Layer 3 of a small transformer language model trained on English Wikipedia (10 layers, counted from 0, width 64).
A neuron's activation on a vector x is SiLU(gate . x) times (in . x), where the dot is the dot product.

Input weights of the MLP neurons that the questions are about. A number n stands for n times 0.011.
n0 gate: -17 -28 26 34 40 53 -69 -10 -6 47 -67 -24 47 -17 -21 23 -11 -21 -57 42 -12 -6 -69 -5 46 -22 -24 15 -42 7 7 18 18 -26 37 12 -23 8 18 -34 21 -8 -25 4 -42 -22 -20 1 -15 -25 80 77 5 0 15 37 -5 -1 14 83 -5 -22 9 13
n11 gate: 2 40 24 11 -64 -49 27 20 -21 -8 45 2 -5 8 3 19 18 -2 -19 55 -18 53 -78 -23 17 32 32 17 -19 -6 30 40 9 15 34 -16 -15 14 9 20 72 -16 -37 -15 -22 -22 35 -1 -16 10 -3 9 25 6 2 -15 -1 -31 -15 18 -15 -96 2 -6
n15 gate: 19 -10 20 -38 -11 -12 22 -42 15 -17 -29 46 23 3 8 -11 -45 -3 19 -25 -57 -7 -17 24 49 -15 13 34 -37 13 -31 48 65 19 -53 -31 19 25 48 16 6 -38 63 -77 -31 38 -60 -17 -36 -17 80 -22 -70 15 4 31 -24 -45 -2 -29 -47 -7 -9 -64
n19 gate: -89 14 39 32 12 16 78 36 38 -56 -8 8 32 -32 57 55 39 -2 18 -21 11 61 -3 -29 7 -49 5 17 -45 -22 31 10 30 -46 -11 50 -11 -69 -23 22 25 -4 56 51 -33 -17 -16 -9 -5 70 2 62 32 -5 -33 -9 46 9 7 20 57 10 28 -12
n23 gate: 20 34 15 -43 15 -36 55 -75 1 5 -29 -23 4 -56 15 29 -78 8 -47 37 1 -27 -29 37 16 74 9 17 40 39 81 28 7 -26 16 -21 -61 -5 1 29 -18 69 6 -4 68 -7 -28 -8 -60 -34 43 -36 8 14 -19 -21 -7 18 30 81 15 2 17 42
n90 gate: 0 -19 11 37 21 -14 -51 -58 -6 -23 25 3 25 30 47 -51 14 19 5 22 51 4 -10 46 -35 -18 -19 23 15 26 -9 30 44 47 -8 -1 21 24 -32 10 43 2 -77 6 -37 -41 -19 13 46 -13 -1 -1 3 34 -55 -5 -15 41 30 -9 -8 -43 29 -11
n96 gate: 31 -6 -5 -33 6 39 22 57 12 -26 22 -1 -8 -23 21 13 -1 80 6 33 -10 26 3 -13 40 18 16 9 47 -46 38 1 -22 -21 73 -27 -18 10 -46 -13 -24 -16 -16 -25 55 -28 43 -5 -44 3 -16 -22 -72 -41 -19 -9 8 7 12 11 -27 47 -9 -28
n0 in: -7 -2 -38 -41 -2 -11 -47 28 -8 12 -36 -14 -9 9 -7 9 9 55 -51 25 2 -1 -36 -24 16 -67 39 72 75 45 81 32 -14 -25 51 28 -21 -39 0 -15 15 -44 -24 -42 48 0 -26 0 17 -5 50 27 -36 45 52 30 21 -54 -14 8 55 -59 61 52
n11 in: 36 16 -26 -18 9 11 -24 -50 28 12 -17 28 2 -20 -46 -18 22 -26 61 28 -39 -12 -35 31 -5 34 -2 39 33 11 -17 -15 3 21 -2 -48 -31 26 -21 57 -39 24 -11 -48 40 45 -21 52 56 -27 20 10 6 -27 -30 28 1 36 -6 -37 -11 -20 51 6
n15 in: -6 -11 8 -63 40 25 13 9 -29 -54 35 -56 23 -30 -26 59 -24 -48 30 3 -27 47 -11 -46 0 32 58 5 -11 -5 17 -11 57 -25 24 -79 -62 10 59 24 39 -14 -19 -30 60 -13 -7 12 52 -11 19 -28 -47 -7 -25 -9 40 -53 -23 13 -53 19 25 61
n19 in: -61 -28 2 92 15 11 -3 31 4 27 -16 98 41 31 -12 30 1 20 29 -52 78 -16 0 37 1 -37 25 -2 -43 -30 -27 16 18 -56 3 54 72 4 0 1 18 61 -18 31 -37 -8 -2 30 40 36 -26 22 10 19 7 53 7 -30 -24 -5 14 25 -1 47
n23 in: 20 52 59 -9 21 -2 33 26 -45 -67 24 35 -8 -51 -1 -8 -2 34 -17 7 -46 33 44 26 15 -36 41 -7 -35 43 10 21 13 33 -2 8 41 10 56 5 42 18 41 5 22 -29 -41 30 13 1 -21 -21 -16 2 -15 -20 34 -36 15 6 8 14 -26 -14
n90 in: 50 -7 37 1 -34 -2 1 -30 -16 -29 -37 -47 19 14 27 21 29 16 -13 -47 25 44 -29 -21 9 -31 -22 14 22 -43 -35 -8 -24 22 9 61 19 -17 -9 33 6 -9 -26 -26 23 -34 2 33 11 -13 -4 -34 25 48 -18 25 -5 -6 -12 28 47 12 20 23
n96 in: -18 -23 -23 -8 -71 37 -9 -27 -17 -11 -35 61 -1 -2 38 45 -28 -28 -28 -25 61 -27 -63 -19 16 -34 -40 -1 33 -2 -6 17 14 -15 12 -10 9 21 10 14 5 17 9 46 -20 -35 23 -64 42 -2 13 11 52 36 -23 -7 39 31 -31 -1 -26 23 37 41

Each question shows a token from some text and the vector x that enters the MLP there. A number n stands for n times 0.019.

"eral": 3 -47 12 16 44 -5 0 20 -10 26 17 38 -21 -11 4 -6 -28 -12 -19 12 11 -39 -27 -29 -12 -20 -13 -7 -30 -2 -20 5 3 26 -6 0 -2 -2 33 -6 -13 -9 -10 -12 8 -5 -35 -16 27 -5 -22 13 -20 13 28 -74 17 -17 -10 -12 32 19 -28 10
Which neuron fires most, and how strongly? n11, at about 0.43

"M": 43 -56 -23 23 5 27 25 9 -13 25 19 23 -10 -9 12 -21 -4 -12 4 1 10 -39 -35 -11 26 5 16 -18 -13 1 -17 -18 -34 -9 8 -22 -11 -3 -11 6 11 -14 -59 -3 17 -24 -25 12 15 -20 5 20 0 7 27 -51 32 -16 44 -16 2 -7 -11 -5
Which neuron fires most, and how strongly? n96, at about 0.26

",": 32 -38 -6 10 -4 -4 11 2 -9 4 15 29 -6 -10 41 -28 7 -6 -11 -28 -4 -7 -41 -26 -15 -14 9 -13 -14 8 -18 -10 12 -5 -21 -20 -30 -22 -10 6 6 -13 -6 7 21 -7 -54 22 -32 0 -14 -2 13 15 -6 -61 2 2 -2 -13 -5 -3 1 -1
Which of these neurons fires most? n0

" including": 26 -23 -23 8 74 -20 6 11 -16 31 13 37 -11 -5 43 -5 -12 -17 16 -8 -11 -12 -24 -16 -18 -18 12 -13 7 15 -15 -10 7 4 14 -18 -8 -25 4 3 -12 -10 10 -21 29 10 -46 35 -16 -10 -26 18 1 13 -11 -64 1 -11 -8 -10 7 28 -8 9
Which neuron fires most, and how strongly? n23, at about 0.23

" Ross": 18 -30 -23 23 4 23 21 -8 -9 12 36 7 -16 12 11 -16 15 -23 -8 -4 14 -20 -33 -35 -35 -2 0 -5 -9 14 -25 0 -35 3 19 -10 1 -37 7 -6 1 5 -18 -7 8 -2 -33 -1 13 0 -14 38 -1 13 -4 -77 24 -17 -12 -35 19 3 12 17
Which of these neurons fires most? n23

"aj": 25 -34 -37 30 -7 1 32 17 -14 12 22 42 -25 2 1 -13 5 -15 2 9 -5 -18 -32 -11 -28 0 4 -26 -18 31 -7 6 -23 3 14 -17 -4 -16 1 -2 -10 -12 -51 -16 14 -17 -23 14 4 -2 -6 19 6 6 11 -81 17 -18 16 -16 5 -6 -6 29
Which of these neurons fires most? n11

"'s": 9 -5 -6 15 7 5 8 24 -37 0 9 13 -30 -1 25 -19 -12 -24 12 -8 -12 -16 -40 -31 5 -12 -30 -2 -32 -7 -30 1 -21 -18 8 -9 -3 -24 -13 2 11 0 0 -13 17 16 -57 31 -12 -6 -4 23 -11 11 11 -60 18 -2 2 -6 -11 11 -2 -16
Which two neurons fire most, strongest first? n90, n15

"ry": 27 -9 5 -2 39 8 13 17 -24 16 7 37 -22 -1 26 -17 9 -14 -32 -8 33 -43 -40 -55 -39 11 12 -28 -20 29 -9 4 10 1 10 12 -2 -1 13 -17 -7 5 -27 -20 15 10 -32 3 11 -5 -1 6 -9 7 -18 -57 10 -26 -2 -20 -19 7 -6 18
Which of these neurons fires most? n11

"\n": 10 30 -43 8 58 -10 6 4 9 34 16 27 -31 -13 64 -32 15 7 7 -11 7 -28 -24 11 6 1 7 -11 -3 -19 -40 -22 -7 5 -12 -13 3 -33 13 16 -24 8 12 -2 36 -2 -3 -11 -12 27 -27 24 -17 17 2 -50 22 -38 10 -14 -6 -15 -28 18
Which neuron fires most, and how strongly? n90, at about 0.31

"ib": 33 -33 -24 28 2 4 12 -1 -11 -9 5 23 -27 -19 26 6 -20 -19 -6 -24 -5 -26 -46 -14 -29 10 25 3 -13 16 -33 -5 -30 5 13 16 0 4 -31 -2 -7 -5 -37 -19 15 -10 -15 -11 53 -29 5 -7 -17 44 17 -63 23 7 27 -19 -3 -21 23 2
Which of these neurons fires most? n90

" were": 14 -20 -11 -1 46 -9 8 17 -23 28 -9 24 -26 28 24 4 -8 -27 21 -13 -27 -32 -41 -10 -30 2 22 -8 -5 -4 -20 -20 20 -13 -8 -13 -26 -46 8 12 -5 -2 -13 -8 11 8 -38 -9 -17 -12 -19 -12 4 -12 2 -67 11 0 -34 -9 5 16 3 5
Which of these neurons fires most? n90

"v": 9 -24 -37 27 -8 21 22 -27 5 27 26 46 -2 -11 2 -28 4 -15 6 6 -3 -22 -44 -17 -32 16 20 -29 -15 28 6 -10 -15 -5 13 -2 -4 -24 -18 7 3 -4 -50 18 -6 2 -19 13 28 -21 -13 7 -23 6 20 -62 37 -16 12 -6 2 -20 37 18
Which of these neurons fires most? n11

" named": -1 -36 -8 -4 67 -12 15 25 -22 17 7 42 -13 -13 -3 7 1 -11 8 5 -5 -16 -50 1 -21 2 4 -34 7 11 -21 -16 -2 -3 36 -10 -28 6 11 2 -8 9 -7 -27 16 8 -40 27 -22 -6 8 -10 -3 11 29 -51 -14 -16 -5 -34 10 2 8 30
Which neuron fires most, and how strongly? n90, at about 0.33